Layer 8 of a small transformer language model trained on English Wikipedia (13 layers, counted from 0, width 96).
A neuron's activation on a vector x is GELU(weights . x + bias), where the dot is the dot product.

Input weights of the MLP neurons that the questions are about. A number n stands for n times 0.0093.
n7 (bias -0.033): 23 12 5 -29 7 4 13 55 -7 5 1 -24 -15 3 2 17 19 -12 11 19 -13 17 18 -47 -32 -18 -18 -25 -31 -5 7 -32 4 -20 -30 -21 -13 23 28 6 26 7 4 17 34 6 5 -28 2 41 30 18 3 50 36 -52 8 -20 3 -40 23 26 36 -6 55 53 -15 17 -2 -30 -40 -37 -34 16 -27 -9 -12 -19 -25 -23 28 -38 -10 4 6 -7 -25 53 -29 36 -25 28 13 -8 -27 12
n8 (bias -0.126): -41 8 75 -11 9 -9 56 -24 -21 -2 21 -13 34 24 42 12 -27 27 -49 36 23 -5 34 62 -52 -18 -40 -50 42 21 8 -77 -36 29 -49 -8 26 33 -12 29 6 9 9 2 -59 -50 21 -56 6 -1 28 -35 -35 -11 33 37 16 -12 -23 -21 -15 16 15 14 -61 -48 7 -42 -3 32 -27 43 20 29 -4 -28 4 31 17 -20 36 -46 12 31 -25 10 -6 36 17 -13 16 -24 -9 43 -60 32
n54 (bias -0.107): -17 1 -82 -13 14 -23 -32 -17 50 22 -5 -25 -5 6 36 -32 20 30 -12 41 -3 -58 -14 -8 52 1 45 31 -7 -3 -22 -59 26 -7 0 -10 -20 24 39 -33 16 -20 10 16 -37 -43 -11 -16 62 16 19 62 36 3 -54 -43 -13 -44 -31 -3 48 -62 4 10 26 -19 24 4 39 34 -12 19 14 28 51 -26 -4 -7 -6 12 -29 -20 8 -9 -34 24 15 28 -11 34 -62 -7 27 -6 -32 -21
n93 (bias -0.136): -34 -58 29 -26 2 -33 16 -18 -77 -53 -70 -4 42 11 9 48 69 -5 10 -7 -11 2 -11 -29 13 -14 5 7 37 -45 23 -17 -6 37 -40 -29 11 8 12 17 45 -33 -35 -3 27 -36 -22 -27 24 47 8 44 -4 19 2 17 7 49 -11 -46 -3 -16 4 -7 -62 28 -25 10 13 -10 19 -14 -15 -39 -20 4 4 -6 20 79 40 -33 62 -16 16 -4 -2 55 28 -24 17 -17 8 23 -5 -28
n120 (bias -0.169): -65 -19 5 -5 -16 -9 -31 31 28 23 -33 -22 -51 69 3 -16 -42 -5 -53 -38 12 -34 -25 -14 26 43 19 14 38 -16 3 -33 9 -10 -9 13 -3 -11 -37 28 0 7 33 -7 19 -33 45 -25 0 -39 11 45 25 62 26 36 24 -9 -36 19 -31 22 -17 -12 12 22 -29 29 4 61 45 55 31 26 -51 4 -38 23 -24 -23 -25 7 20 46 -16 26 23 -29 52 -35 -24 -3 20 -67 51 19
n149 (bias -0.127): 12 26 -10 24 11 -53 -19 -16 -35 -6 -7 1 7 30 8 33 -7 46 31 17 8 -15 10 -13 39 8 27 20 5 1 -39 -37 -10 10 10 -17 -27 53 -14 61 33 22 -20 -11 1 36 -21 2 19 -15 41 -10 7 -29 -44 -50 14 -16 -10 -8 -3 -1 28 17 -41 2 53 -55 -35 -6 -11 1 39 -59 -30 1 15 -2 -2 -27 -67 -15 -3 -14 -15 -22 49 6 -13 28 2 45 1 -6 24 -35
n153 (bias -0.132): 32 -26 -25 -33 -39 39 -37 15 -3 49 12 -34 8 -48 -28 15 11 -16 33 -16 34 34 -23 -26 31 -13 -5 1 43 -15 -15 -7 10 -22 9 -29 -27 -23 -58 24 -8 23 16 14 -8 12 21 71 77 -30 13 -19 24 -19 33 -3 -17 26 -51 5 11 -75 30 37 4 -24 -46 23 -9 6 2 4 11 16 -10 -17 52 -15 15 28 -79 -11 -4 10 8 -25 28 31 -43 -9 -15 24 4 13 9 14
n155 (bias -0.091): -50 -4 8 -26 7 32 -21 17 -15 -23 4 -18 6 25 -4 10 38 24 18 11 -38 14 4 -10 32 -1 -7 21 6 27 38 -12 0 -42 -25 9 61 -35 -2 -26 -5 31 0 24 2 18 -13 -23 -33 -6 -11 -23 15 2 -37 46 -3 -15 1 -1 10 -33 -12 13 57 16 25 -23 -44 -33 -6 -48 17 -22 -28 36 -3 -1 -7 35 37 32 20 -7 -22 9 62 -4 -11 -24 -30 -4 24 -10 -32 -3
n170 (bias -0.068): -44 52 24 -11 36 56 -30 -15 26 -49 -33 7 -5 11 7 -55 34 3 10 -3 -5 11 -5 -75 -29 10 41 -19 -5 14 9 -32 -3 -44 1 -13 37 3 -46 26 -44 4 -32 11 30 6 26 18 -18 8 11 16 -8 85 15 -26 -3 44 63 15 -3 -2 -17 -25 -6 -7 -17 -7 57 -17 -31 1 -1 26 -8 38 -1 15 10 -50 40 1 47 -12 60 -55 -33 -3 -8 24 -56 -19 -50 13 -54 -42
n200 (bias -0.150): -2 -36 9 -32 51 -22 28 -31 2 -52 -4 -29 -23 16 -39 3 10 9 29 -36 0 22 49 -1 -13 -13 -39 56 60 44 -28 19 -21 3 -28 -24 -72 37 -17 3 22 -27 -41 4 -7 62 11 -18 -23 0 7 69 11 -7 4 62 -13 9 -2 5 -34 29 6 -1 29 -15 68 -73 7 -16 -5 57 6 1 -19 5 15 8 31 66 -9 12 -71 -2 -13 -29 26 -20 19 -37 4 -12 -26 -5 -9 -18
n201 (bias -0.062): -16 67 9 35 -2 3 -30 -5 25 -8 -14 -39 13 44 5 21 16 -10 4 26 38 8 -30 36 -37 -36 -22 2 9 -28 -29 -14 42 9 19 24 -19 -22 -17 18 2 30 -15 -66 -35 -21 13 11 -2 26 -5 -22 4 -35 9 -35 -5 -19 28 38 19 -6 6 -46 -2 -10 -10 15 52 15 -33 69 12 0 -31 -23 45 28 -9 28 -7 7 -3 -6 3 5 35 12 6 20 -18 -35 20 -51 -43 -10
n203 (bias -0.142): -13 -39 34 -27 -20 -10 -2 -20 13 -30 0 15 4 -4 -22 8 64 0 31 7 28 22 -5 9 -3 -21 -2 40 32 4 21 -48 31 26 35 10 -28 15 5 17 -11 -4 -2 9 17 -23 -34 7 -19 -27 34 22 40 -48 1 40 -28 -3 19 28 -25 13 -37 0 -5 -8 -59 -32 -40 -22 40 -27 -4 42 -24 2 85 41 5 16 -67 -24 -31 5 -10 -10 22 -17 6 36 20 -15 5 -34 -2 -2
n210 (bias 0.010): 0 15 20 -9 21 -17 2 -6 5 -22 -15 -47 11 -12 8 -4 12 1 -17 25 45 24 21 -9 12 -38 -34 25 -7 -16 25 -14 -50 6 -1 27 80 1 -47 -11 10 34 -16 -31 6 -21 8 12 24 3 -23 16 -1 6 -2 -1 -47 -11 31 -6 15 29 -3 8 24 -24 -57 -24 -27 -12 -3 -7 -12 -33 29 -1 1 24 21 -1 -38 6 -15 -9 -26 -23 -7 2 74 13 -24 -40 -23 12 -4 -5
n218 (bias -0.082): 2 23 28 -20 36 8 6 10 -40 -26 33 26 -52 -1 32 -11 -10 -13 -2 14 39 -58 63 -10 -2 4 -5 21 2 -29 38 -8 -31 4 -9 -5 -20 42 7 4 32 -22 -38 17 31 -24 9 33 38 -26 28 -8 -1 9 -15 -54 6 -16 -32 8 -15 13 -29 -43 10 -32 -27 32 28 -16 -29 33 -12 11 -11 9 14 25 -33 1 7 -17 29 -23 23 -8 -2 14 52 -2 -13 -31 51 -2 -36 3
n225 (bias -0.165): 16 -48 5 17 8 21 -27 -9 -32 -32 -27 3 15 9 -22 1 -35 22 5 43 40 14 2 10 -9 -13 -10 23 -2 1 -1 4 23 17 -38 53 25 -11 8 51 29 5 -13 -24 21 12 -26 39 8 -40 -14 -26 -7 -2 -13 25 -43 23 45 -21 -2 -9 6 2 -1 7 -3 -48 24 -19 -17 26 21 27 14 -35 27 -34 2 -12 -18 10 -67 14 10 -40 16 1 9 12 -2 0 -31 24 55 -50
n228 (bias -0.045): -34 19 3 4 -16 -14 -3 2 -16 18 7 17 23 -18 -2 -52 9 29 -13 1 50 -21 24 37 -12 -28 -68 36 -2 7 -19 -11 1 -59 43 26 32 11 7 -14 8 12 8 -36 -42 2 1 11 35 16 78 14 16 21 10 -61 -23 -22 -4 0 -19 7 -31 -6 -24 -21 -30 -34 6 -5 5 20 1 3 -6 13 12 -36 -23 10 61 22 -27 -8 -22 37 1 -21 -14 14 -2 15 30 -16 27 -42
n236 (bias -0.050): 18 8 21 18 -17 -11 -15 12 31 26 -17 15 3 -17 -2 -24 51 -21 -35 -38 25 -13 -29 6 -7 44 22 12 -41 -2 -25 -52 -8 31 -6 -41 42 -62 2 14 14 22 13 34 29 26 16 80 -43 -11 11 -1 9 37 11 8 -70 -10 -33 -18 -26 3 -13 14 -2 35 18 -5 2 4 -33 -14 -37 61 -3 7 -5 24 -68 -10 18 -12 -5 10 -2 -13 -27 -16 -35 10 21 8 17 40 36 12
n260 (bias -0.082): -18 24 8 18 -3 4 -13 21 -32 -18 20 -10 7 -32 5 -4 12 -14 -13 30 30 -13 33 12 -5 51 -41 -32 24 -16 10 -9 -45 -10 31 -7 24 -34 -12 44 17 12 4 -12 -5 -5 19 42 -50 -44 -24 9 -12 33 -23 -17 -41 23 -4 7 14 25 -32 41 -22 -19 -5 -3 -7 -11 -51 6 -28 -25 37 -24 14 -20 31 -23 47 27 15 33 -22 -12 -4 0 17 -34 -7 63 -8 -53 50 -12
n267 (bias -0.081): 9 1 -3 -21 33 17 29 23 17 -11 -20 62 -25 23 -36 -27 23 -9 12 -34 11 12 36 -30 45 34 19 -12 75 4 15 21 28 -22 -52 -44 -14 4 15 4 16 -1 -33 -30 -32 65 -10 27 49 2 41 -26 -35 11 -30 7 14 -9 11 42 -68 -15 -8 -70 6 1 -18 -13 4 42 -34 -12 -18 -15 12 -48 62 5 -54 -14 37 32 -35 -5 0 18 -22 -27 -17 2 -10 -43 -4 9 42 -10
n281 (bias -0.080): -13 -10 -14 27 -64 5 -34 17 -13 -43 -28 18 -18 9 -13 -34 5 -20 14 -11 21 -33 9 -37 -3 9 -41 -30 17 2 63 1 -16 3 3 10 -11 14 30 10 8 51 -5 14 44 -8 -3 -18 -14 9 6 3 30 -20 19 28 5 -15 11 50 1 -1 4 20 -55 -29 -41 -6 20 10 10 4 1 -2 49 -14 -17 1 -64 -8 -8 -21 2 11 16 6 65 31 4 16 27 51 -24 -18 11 -34
n282 (bias -0.073): 0 26 22 22 7 26 52 -25 49 3 -2 17 -3 5 -39 -12 5 -27 -6 9 24 8 20 -17 -25 -27 -16 -11 -17 14 42 15 2 41 -18 -25 16 -33 12 -3 3 -17 27 -57 -22 12 32 -5 13 15 18 -46 40 17 -6 4 33 -24 -22 -28 -29 70 -47 -48 66 18 -23 -88 -26 15 -17 -8 40 18 41 16 18 -11 -56 -12 -9 17 -76 -20 67 35 6 -26 -12 -17 17 7 18 -29 -59 -17
n297 (bias -0.038): 22 -30 -2 -46 55 7 1 6 -31 -14 -18 -20 -9 17 32 7 16 -3 -4 9 35 -30 -16 -2 34 31 -48 -29 -17 24 39 9 -2 20 -43 -15 -35 -35 7 -7 -45 -12 -7 23 3 11 2 8 -41 -4 24 22 49 -45 -14 -23 -29 12 -24 -2 -42 -23 -8 73 -7 -14 37 4 52 44 15 7 -34 48 -35 -27 -22 5 49 -4 12 11 19 36 -16 -33 81 -24 11 19 22 8 9 6 -18 23
n299 (bias -0.068): 8 -16 -8 -14 -23 15 -25 13 -30 -16 -20 6 -39 -1 7 22 -16 -21 -9 52 13 24 -21 3 -73 -17 30 18 17 -5 22 61 3 -4 11 25 -10 -31 30 20 -17 -18 11 -21 36 -19 -3 16 -23 32 13 -15 -10 27 4 9 -9 28 -2 -34 -8 -53 -5 1 21 19 30 -3 -15 -4 5 -29 36 -7 -40 -22 34 24 -12 7 9 5 -7 -23 19 4 27 14 -33 13 21 3 5 1 -1 -7
n327 (bias -0.094): -46 -4 46 -32 -69 -17 -2 -33 24 -11 -37 72 23 -10 2 -14 30 25 -32 -29 -22 -25 -47 -40 43 -15 10 28 -8 31 26 -11 -1 -33 17 -51 46 -9 53 7 24 42 9 4 -4 17 12 -26 -16 -52 13 -24 12 -48 -22 33 3 -26 -21 20 -26 -48 35 -1 74 -5 45 -9 15 13 -9 21 -22 12 -2 -34 23 20 -18 10 -20 -8 -20 15 4 38 23 -6 -7 3 2 32 1 -14 -22 0
n329 (bias -0.027): 44 -1 28 -9 -21 -20 36 -23 -31 20 21 -10 8 -5 35 -9 15 17 -24 -24 -7 10 17 -12 43 35 15 8 -8 -19 -23 -22 24 11 -5 -8 -34 28 -26 -7 -17 3 -25 -9 -19 -23 23 -14 17 22 -3 -11 -21 -8 1 34 -19 8 14 -34 -39 -31 -26 -4 -63 38 -24 28 22 -8 3 29 -5 16 69 1 -7 0 3 12 -27 -10 5 -10 22 19 -35 23 46 39 9 -37 12 -35 17 -5
n357 (bias -0.098): -9 21 14 27 33 -9 26 36 19 18 -9 36 4 -11 -20 -48 -30 -32 -28 -3 8 -10 4 5 -18 -20 40 57 -2 29 -2 -6 -28 -10 14 -5 11 1 41 -53 -22 35 9 -35 -31 13 -17 -29 -19 10 -17 4 58 -52 -11 -36 -20 21 15 5 18 18 3 13 12 8 4 2 1 4 -15 30 -44 -20 24 15 35 30 -69 -21 -65 22 48 63 36 -23 -40 27 -15 -24 4 -37 -56 -80 -10 11
n363 (bias -0.114): 9 30 10 4 -6 42 35 31 31 55 34 26 -8 13 -66 10 7 9 21 43 -3 -4 -1 -9 23 19 -23 49 -15 -6 -18 -6 37 17 -77 -3 10 -39 24 17 -17 -18 -9 -26 34 3 7 -7 -9 18 24 -34 -6 -27 29 -15 -10 30 -20 -3 -74 11 -56 -12 -31 -5 -8 -8 -8 21 10 53 3 -62 -42 -16 -17 56 -6 21 -15 -24 -40 34 -15 -46 -15 -4 -48 -9 21 -14 38 -45 12 56
n367 (bias -0.085): 3 12 45 48 34 9 -62 -40 -45 -18 7 -15 -7 10 -5 -15 41 27 13 95 -24 40 20 -22 18 3 26 2 -1 -25 32 -20 16 -38 9 2 -35 -24 -14 -11 -13 -36 -12 -20 -36 32 -22 9 3 -30 -16 27 -11 13 -38 -15 49 8 -7 -26 -46 13 50 24 -38 -31 -20 24 -51 -21 -26 -19 36 32 -6 18 -25 15 -2 28 -17 9 6 41 -20 -32 72 -24 -49 -13 15 -22 -2 17 18 -3
n370 (bias -0.044): -15 26 19 6 0 36 14 2 57 9 -14 -33 15 -47 4 6 -6 9 14 32 -58 -11 6 31 13 4 20 -16 -35 -42 -10 -1 -31 11 23 2 -46 -27 8 7 -21 7 -21 1 6 -15 22 9 -8 4 -12 -3 12 -2 -36 -35 25 19 -22 41 -17 52 -15 39 30 13 34 -22 1 -4 -12 9 -19 11 28 -27 -23 -42 13 32 -23 15 -3 -20 -7 9 8 -18 -33 48 21 -6 -41 20 1 -24
n382 (bias -0.082): 34 -1 15 17 -32 27 30 27 -1 21 9 -53 9 31 -25 -6 15 16 20 -16 -1 10 1 -44 -17 22 2 31 51 29 21 1 -1 -23 30 -1 -16 6 9 -45 -24 -23 -54 -15 34 -38 15 -10 -4 -11 25 34 -20 -16 1 -21 16 -32 -25 -24 -5 -36 -36 3 7 -3 16 -69 1 -9 -4 -19 13 -18 -20 25 30 -29 18 10 -12 16 54 5 12 12 -9 14 39 13 16 15 -21 -25 -30 19
n383 (bias -0.052): -8 -6 29 -4 -9 25 -18 -10 1 -23 43 -28 -31 47 -9 -28 -24 1 7 -30 -12 8 7 0 -27 -2 -22 -31 8 25 20 -11 0 61 32 -3 -6 -3 -6 44 12 -11 20 -21 -14 -9 3 -4 5 21 14 -11 -20 -9 20 9 -35 -6 -21 26 -22 1 28 70 33 47 10 20 -26 48 -41 43 -28 -19 -10 -9 -17 -11 -19 16 17 -10 1 -20 -25 22 14 24 -29 29 1 -12 -9 -16 29 -12

Each question shows a token from some text and the vector x that enters the MLP there. A number n stands for n times 0.045.

"er": 13 24 -2 -11 -27 -70 3 34 8 27 -22 27 10 -20 7 3 -5 33 -2 -52 6 17 -19 4 38 -11 19 -25 -25 4 8 11 -26 14 -1 14 1 -16 -36 -47 -7 -32 -20 21 12 30 -23 42 -17 7 13 24 3 -18 9 29 12 -32 3 21 35 -1 -7 -7 -6 5 9 10 -34 -9 7 -8 -16 4 29 27 6 -1 31 -24 35 7 15 -5 -25 9 -18 -14 36 -63 17 -13 -18 13 -39 24
Which neuron fires most, and how strongly? n236, at about 2.1

"op": 15 32 -44 -39 16 -14 -5 -4 -8 24 -1 3 -7 16 35 50 -29 13 14 -6 9 13 -36 -1 19 -47 6 -34 -2 0 -20 -5 26 22 6 17 2 22 -14 -21 12 -1 -19 13 -22 24 -53 22 2 34 16 -13 -3 5 52 -6 14 -8 -7 24 18 24 -26 -35 10 21 2 7 -3 -23 32 -35 -9 12 20 0 -13 -14 13 -11 32 22 3 -37 -9 -46 -8 -6 23 -66 24 7 14 -9 -46 33
Which of these neurons fires most? n7

"\n": 7 9 -23 11 -4 -41 -1 -9 -19 5 16 29 -2 25 3 5 2 18 51 24 13 -17 36 -9 6 -32 42 -26 32 -3 -12 38 17 7 -1 21 12 -13 -9 -34 -15 -22 8 9 10 13 -30 -13 -8 -2 1 -9 11 4 5 -17 -2 -16 1 35 15 -12 -20 15 -12 16 2 11 16 -18 -5 14 -71 12 23 34 15 -19 5 -28 7 -14 -17 -16 -15 11 -17 -20 17 -42 -10 1 9 10 -30 43
Which of these neurons fires most? n218

"ted ": 16 -1 -21 -15 -10 -14 18 -8 -11 12 4 20 -30 4 8 11 6 34 11 -34 15 30 -17 38 24 -13 19 -13 15 -25 5 35 -11 6 19 22 3 -1 -10 -26 5 -12 22 14 14 31 -17 29 -14 3 -18 -3 -13 -11 14 18 22 -25 -25 32 -6 15 -21 -3 -30 1 0 5 1 -16 -33 -38 -53 -2 50 20 -29 9 20 17 6 -20 4 -52 -5 32 8 -58 8 -45 -20 1 4 46 -16 17
Which of these neurons fires most? n267

"di": 32 25 -6 16 11 -12 -15 6 21 23 -6 34 -22 -14 6 -10 -5 45 7 -26 -6 5 3 24 10 -33 6 13 -18 -21 13 41 55 17 8 12 16 11 -17 -12 -38 -23 -31 16 12 4 -35 0 27 40 22 -24 -38 -14 27 -3 1 -9 -17 40 -12 3 -11 -11 0 -25 27 -4 34 -7 38 -15 -26 -30 7 8 -13 -30 19 -25 23 -9 -1 -1 -21 11 6 -31 43 -60 -18 13 -33 29 -52 -27
Which neuron fires most, and how strongly? n228, at about 1.5

"et": 33 16 -4 -7 -5 -58 -5 -1 -20 21 7 -10 -28 -6 31 29 -12 18 18 -7 15 11 -20 -13 6 6 35 -14 8 10 15 23 10 3 -4 28 -6 1 -10 7 -3 -20 40 49 -8 -11 -40 45 13 16 -46 -7 -28 -7 23 -13 22 -7 -26 45 7 5 2 -34 1 -13 -11 4 30 41 32 2 -3 -20 -5 3 -7 38 34 -31 -28 -9 5 -6 -20 -26 -15 -58 38 -54 -38 -23 -40 21 -20 40
Which neuron fires most, and how strongly? n120, at about 3

"á": 15 30 -3 -27 -29 22 31 -47 34 -18 -15 9 -27 -20 -15 7 -21 8 46 -1 8 -6 11 12 17 -36 27 -33 -38 36 17 29 36 5 26 31 5 -7 -7 -16 -3 -24 8 -9 -17 21 -41 24 -1 28 -3 -34 -39 5 62 -5 37 -7 -5 11 14 0 -9 -26 -21 8 -26 35 9 -38 12 2 -19 -3 11 37 -17 2 26 -2 29 -14 20 -8 -37 -18 -26 7 12 -43 3 -15 -21 -9 23 14
Which three neurons fire most, strongest first? n170, n363, n329

"i ": 31 24 -3 5 -25 -5 6 16 -5 20 -24 -14 9 10 15 -12 -10 43 11 -42 9 -5 -27 -16 -6 -15 27 -7 -30 -24 14 46 45 5 24 59 25 -1 11 -51 -16 -15 11 29 -7 17 -17 1 23 20 -2 -30 -9 -25 9 2 7 -21 -20 45 6 21 18 6 -6 12 -2 10 22 -34 -16 1 -56 1 6 23 -44 14 34 -28 -22 -26 4 -15 -15 14 -25 -12 29 -29 12 -19 -41 16 -11 16
Which of these neurons fires most? n357

"V": 35 21 -18 -30 -41 -25 21 -30 10 -11 12 41 8 6 -27 -8 -23 26 20 -39 -5 16 -34 18 35 -23 -5 -2 -40 0 18 33 3 13 2 -2 17 -14 -26 2 11 -2 -14 43 -6 16 -23 9 9 0 -2 -25 -6 -13 23 18 21 -39 3 47 47 5 -22 -9 5 39 -23 -1 -20 -34 31 -19 -42 17 -10 23 -10 -18 28 -46 23 -3 9 16 -37 15 -1 -11 14 -15 6 30 -33 29 -22 15
Which two neurons fire most, strongest first? n327, n155

"Y": -8 12 -26 -14 -15 -6 16 -25 7 2 2 37 -2 27 -6 15 -9 25 7 0 -5 14 -13 3 -20 -7 0 9 -21 0 -13 65 57 66 12 36 12 -8 -16 -27 -20 -32 -18 28 -27 14 -42 20 6 32 18 8 -51 -4 21 -7 23 -15 2 11 35 -24 -11 6 -19 16 8 5 31 -34 5 -12 -52 -27 -8 18 23 -15 21 -8 -1 -19 21 -29 -51 -8 -12 -6 29 -19 1 7 -10 22 6 31
Which three neurons fire most, strongest first? n93, n382, n299

"play": 3 17 -43 -26 -8 -24 -12 -19 -1 37 14 37 -16 -2 14 24 -16 5 29 -25 15 8 20 25 -13 -11 38 -14 4 26 -8 43 50 72 13 33 -24 9 -25 -12 35 -31 -7 26 -28 -9 -41 12 -21 14 24 14 -31 -6 1 -2 25 -19 -16 57 -10 11 9 8 -1 18 19 2 9 -3 30 -5 -35 6 -1 -12 -2 2 15 -5 0 -7 -12 -15 -6 -28 -16 -40 0 -64 -23 14 -56 21 -16 -6
Which of these neurons fires most? n200

"The ": 5 3 -17 12 -36 -13 13 -23 -7 4 0 63 -16 -15 -26 -8 -22 50 -5 18 11 -12 -14 22 -11 -17 24 -8 -6 -26 -19 53 27 -6 21 53 -15 -8 -25 -41 -21 -7 28 14 -13 16 -33 10 -5 30 -10 -22 1 7 2 5 10 -28 -12 27 29 3 -7 -11 -19 15 0 1 4 4 -6 14 -62 -17 20 30 13 -19 25 -3 3 -4 2 4 -25 7 -2 -18 29 -25 -23 17 11 33 29 11
Which neuron fires most, and how strongly? n228, at about 2.7

"in": 32 28 -21 8 -37 -18 22 19 2 11 -16 0 1 -7 19 -3 -1 33 50 -47 5 10 3 -26 1 -6 47 -17 -28 12 12 -14 28 27 18 39 14 -12 -7 -32 -4 -30 7 47 -23 37 -15 2 35 6 2 -42 -21 -13 56 -24 13 -5 -31 24 5 -17 -11 -2 15 -5 -25 -19 -8 -20 43 -2 -16 10 20 -4 -16 11 25 -26 9 -10 16 14 -49 -9 -18 -39 12 -32 9 -28 -44 -8 16 30
Which two neurons fire most, strongest first? n153, n382

"er ": 19 24 -6 13 -33 -38 1 4 1 -26 -5 31 -7 -5 23 11 15 24 15 -9 17 10 -25 -34 7 -10 22 -29 -12 -19 1 31 -12 9 27 33 -9 -24 6 -35 -15 25 14 43 -11 23 -23 -16 -3 49 -29 -42 -20 9 28 -26 25 -27 -8 39 26 15 -1 -16 -12 11 -26 3 -12 16 14 19 -38 9 26 31 -36 -31 36 -9 6 -29 -4 21 -26 5 9 -30 27 -52 -23 8 3 5 30 -3
Which of these neurons fires most? n281

"ing": 8 40 -40 -9 -10 -12 6 -26 -36 8 -7 32 1 -24 7 22 5 26 18 -55 -5 8 -11 -14 14 -22 36 -19 -1 19 -7 25 57 29 39 43 -2 13 -3 -16 25 -21 -31 22 -38 21 -58 -34 13 11 22 -15 -33 8 33 -7 42 -21 1 30 45 6 14 -23 -7 37 -11 5 -14 -23 33 -39 -19 15 4 28 5 -8 21 -19 18 -3 7 -5 -34 -35 -9 -7 1 -15 -12 6 -54 5 -5 -7
Which of these neurons fires most? n149

". ": 11 11 -4 -4 -26 -11 -4 6 3 -9 19 37 0 15 -5 -10 -18 32 37 -4 11 -6 10 -17 0 -17 8 -21 -20 -18 -1 53 -8 14 34 30 6 -2 -1 -18 2 0 -9 23 -16 -1 -44 -4 0 -1 -28 13 -43 12 47 -27 13 -47 -13 51 33 13 -5 -23 -14 22 6 3 9 3 21 2 -68 14 39 40 -23 -24 8 -8 2 -29 -11 -29 -26 -19 7 4 11 -16 4 16 -9 21 6 10
Which of these neurons fires most? n281

"ic": 2 15 13 -9 -12 -39 -11 -26 12 1 -23 18 16 20 14 32 -12 38 -2 -24 -32 21 -28 -19 30 6 15 -16 -65 22 -28 51 -6 -27 7 13 19 5 3 -11 41 -14 9 4 -7 17 17 27 1 17 -14 -34 4 -21 26 33 35 -6 -35 31 32 12 1 -11 7 4 18 23 -6 8 26 -25 -11 1 6 -6 -17 9 4 -8 15 10 14 -22 -18 -12 -25 1 -26 -67 3 -6 -35 -2 -54 53
Which of these neurons fires most? n327

"dec": -5 25 -17 15 -3 -31 17 -33 18 19 35 42 -21 -14 -1 25 -14 26 38 27 34 13 -13 19 3 -21 -18 -27 -23 17 -37 25 30 -8 3 15 15 20 -15 -17 8 -10 -11 0 -10 1 -16 7 -5 22 -43 -21 -1 -8 22 20 32 -5 -18 38 34 6 -28 -24 -2 -9 27 17 4 -63 59 4 -40 -25 20 -26 -7 -18 17 -38 13 15 -11 -23 7 -15 12 9 14 -40 -17 -9 -42 14 -12 25
Which of these neurons fires most? n201

"ity": 42 5 -12 -15 8 -41 18 -17 -19 21 13 -4 14 -14 33 20 -15 26 31 -38 -13 -2 -27 -9 33 -13 32 -19 -46 25 4 40 -5 17 25 16 17 3 -36 -24 19 -40 38 19 19 5 -11 20 27 9 -5 -10 -2 -14 19 8 11 -15 -2 47 8 -7 -14 2 -9 -19 13 8 3 -17 21 -20 -30 -9 -24 32 -37 34 7 -12 -26 -32 15 -14 2 -5 -18 -28 16 -38 -10 -22 -52 57 -36 23
Which neuron fires most, and how strongly? n210, at about 1.4

"200": 33 -7 -29 -2 0 -4 9 -19 -4 -16 -13 43 -16 14 7 33 -20 10 -6 14 -5 -4 2 -4 7 -25 30 0 -5 1 -8 34 37 41 13 41 10 -4 -45 -31 3 -33 13 -1 -9 31 -69 4 -18 -20 22 -23 -40 -6 8 -8 14 -12 -9 29 26 -11 -26 25 30 13 6 8 12 -45 43 27 -29 -6 38 6 16 -7 2 -21 17 -8 -3 -9 -17 -4 -12 -28 21 -50 -27 3 -43 62 2 13
Which of these neurons fires most? n225

"n": 29 17 -35 22 -20 -25 11 -24 -7 0 12 22 3 16 48 11 15 14 32 -48 8 27 19 -43 -4 -4 17 -23 -10 7 -5 34 -7 28 40 36 12 -28 -37 -18 -6 -5 11 27 6 -1 5 7 3 27 -37 -20 -33 -9 33 -31 30 -30 4 16 7 6 0 -8 -13 17 -19 -14 -14 13 39 18 -4 -8 -13 -1 -44 -18 25 -43 7 -38 14 35 -44 -5 -4 -49 21 -27 -6 -1 -28 2 40 19
Which of these neurons fires most? n120

"198": 43 -9 -21 2 14 -19 -8 -27 -4 -28 7 38 -15 -20 -3 23 -25 15 6 7 34 8 5 7 28 0 10 -13 -26 -8 -22 15 23 44 18 43 22 -8 -19 -19 -4 -12 7 19 17 20 -76 1 -40 -2 -9 -15 -36 -20 21 18 24 -32 -11 38 49 20 -2 8 15 -6 -2 7 4 -20 27 21 -31 10 3 1 12 -27 -2 -22 11 -15 8 7 -9 -6 -3 -10 42 -49 -14 -13 -77 43 -26 19
Which neuron fires most, and how strongly? n225, at about 3

"ich": -10 43 -4 -26 -21 -1 33 -42 7 -2 -18 25 -16 16 -1 17 -41 9 45 -9 11 -9 10 15 12 -27 22 -19 -20 24 -5 23 23 22 32 30 2 -28 -10 6 4 -64 -16 30 -23 34 -27 8 -5 -2 21 -14 -23 37 57 -7 46 -1 3 20 11 11 -16 4 -35 5 -32 13 10 -33 31 -11 -24 1 21 1 0 -3 32 -25 29 -22 11 -6 -41 -13 -8 -7 -10 -44 -9 4 -27 -6 10 14
Which of these neurons fires most? n170

"ill": 4 9 -11 -22 -20 -17 21 2 -1 12 -8 58 0 7 -14 -19 -13 44 36 -42 12 11 -5 18 11 16 18 -3 -6 -17 5 50 6 26 -4 22 -21 -2 -20 -3 -7 -35 1 63 -49 3 -62 -1 0 -2 9 -8 -37 4 6 -31 5 -21 -13 56 47 27 13 3 9 -16 18 9 -21 -10 30 2 -17 5 2 9 7 5 15 -58 -3 -35 16 -11 -34 -3 -8 -28 -6 5 -7 3 -48 32 -17 40
Which three neurons fire most, strongest first? n267, n149, n370

"tic": 33 33 22 -12 -24 -56 17 -13 -3 52 -3 -20 19 14 36 19 -17 41 43 -16 6 20 -26 -1 28 -14 26 -31 -23 14 -18 22 6 7 -11 22 23 8 6 -17 34 -7 16 1 -24 9 -37 19 8 30 0 -48 -33 -25 26 -11 23 -26 -6 74 8 3 -19 -13 22 -5 30 3 4 -13 -6 -13 -6 -6 23 -6 -29 1 -7 -6 -16 -4 -4 6 2 -34 -7 -24 5 -48 -16 -14 -28 -14 -47 31
Which neuron fires most, and how strongly? n201, at about 2.3

"pos": 40 10 -18 -41 15 -45 0 -27 -16 26 0 19 32 -33 39 5 -41 45 14 -38 -2 0 15 7 25 -17 31 -25 -47 -11 -5 0 5 8 -35 32 -3 2 -14 -17 8 -19 -14 24 19 9 17 11 20 24 -18 -47 -35 -22 33 17 42 -11 -11 35 -10 9 -22 -18 1 17 6 29 2 -39 34 -5 13 20 5 5 -13 -37 38 -7 -23 -27 12 19 -17 -10 3 -20 34 -46 9 -5 -17 9 -16 24
Which neuron fires most, and how strongly? n329, at about 4.4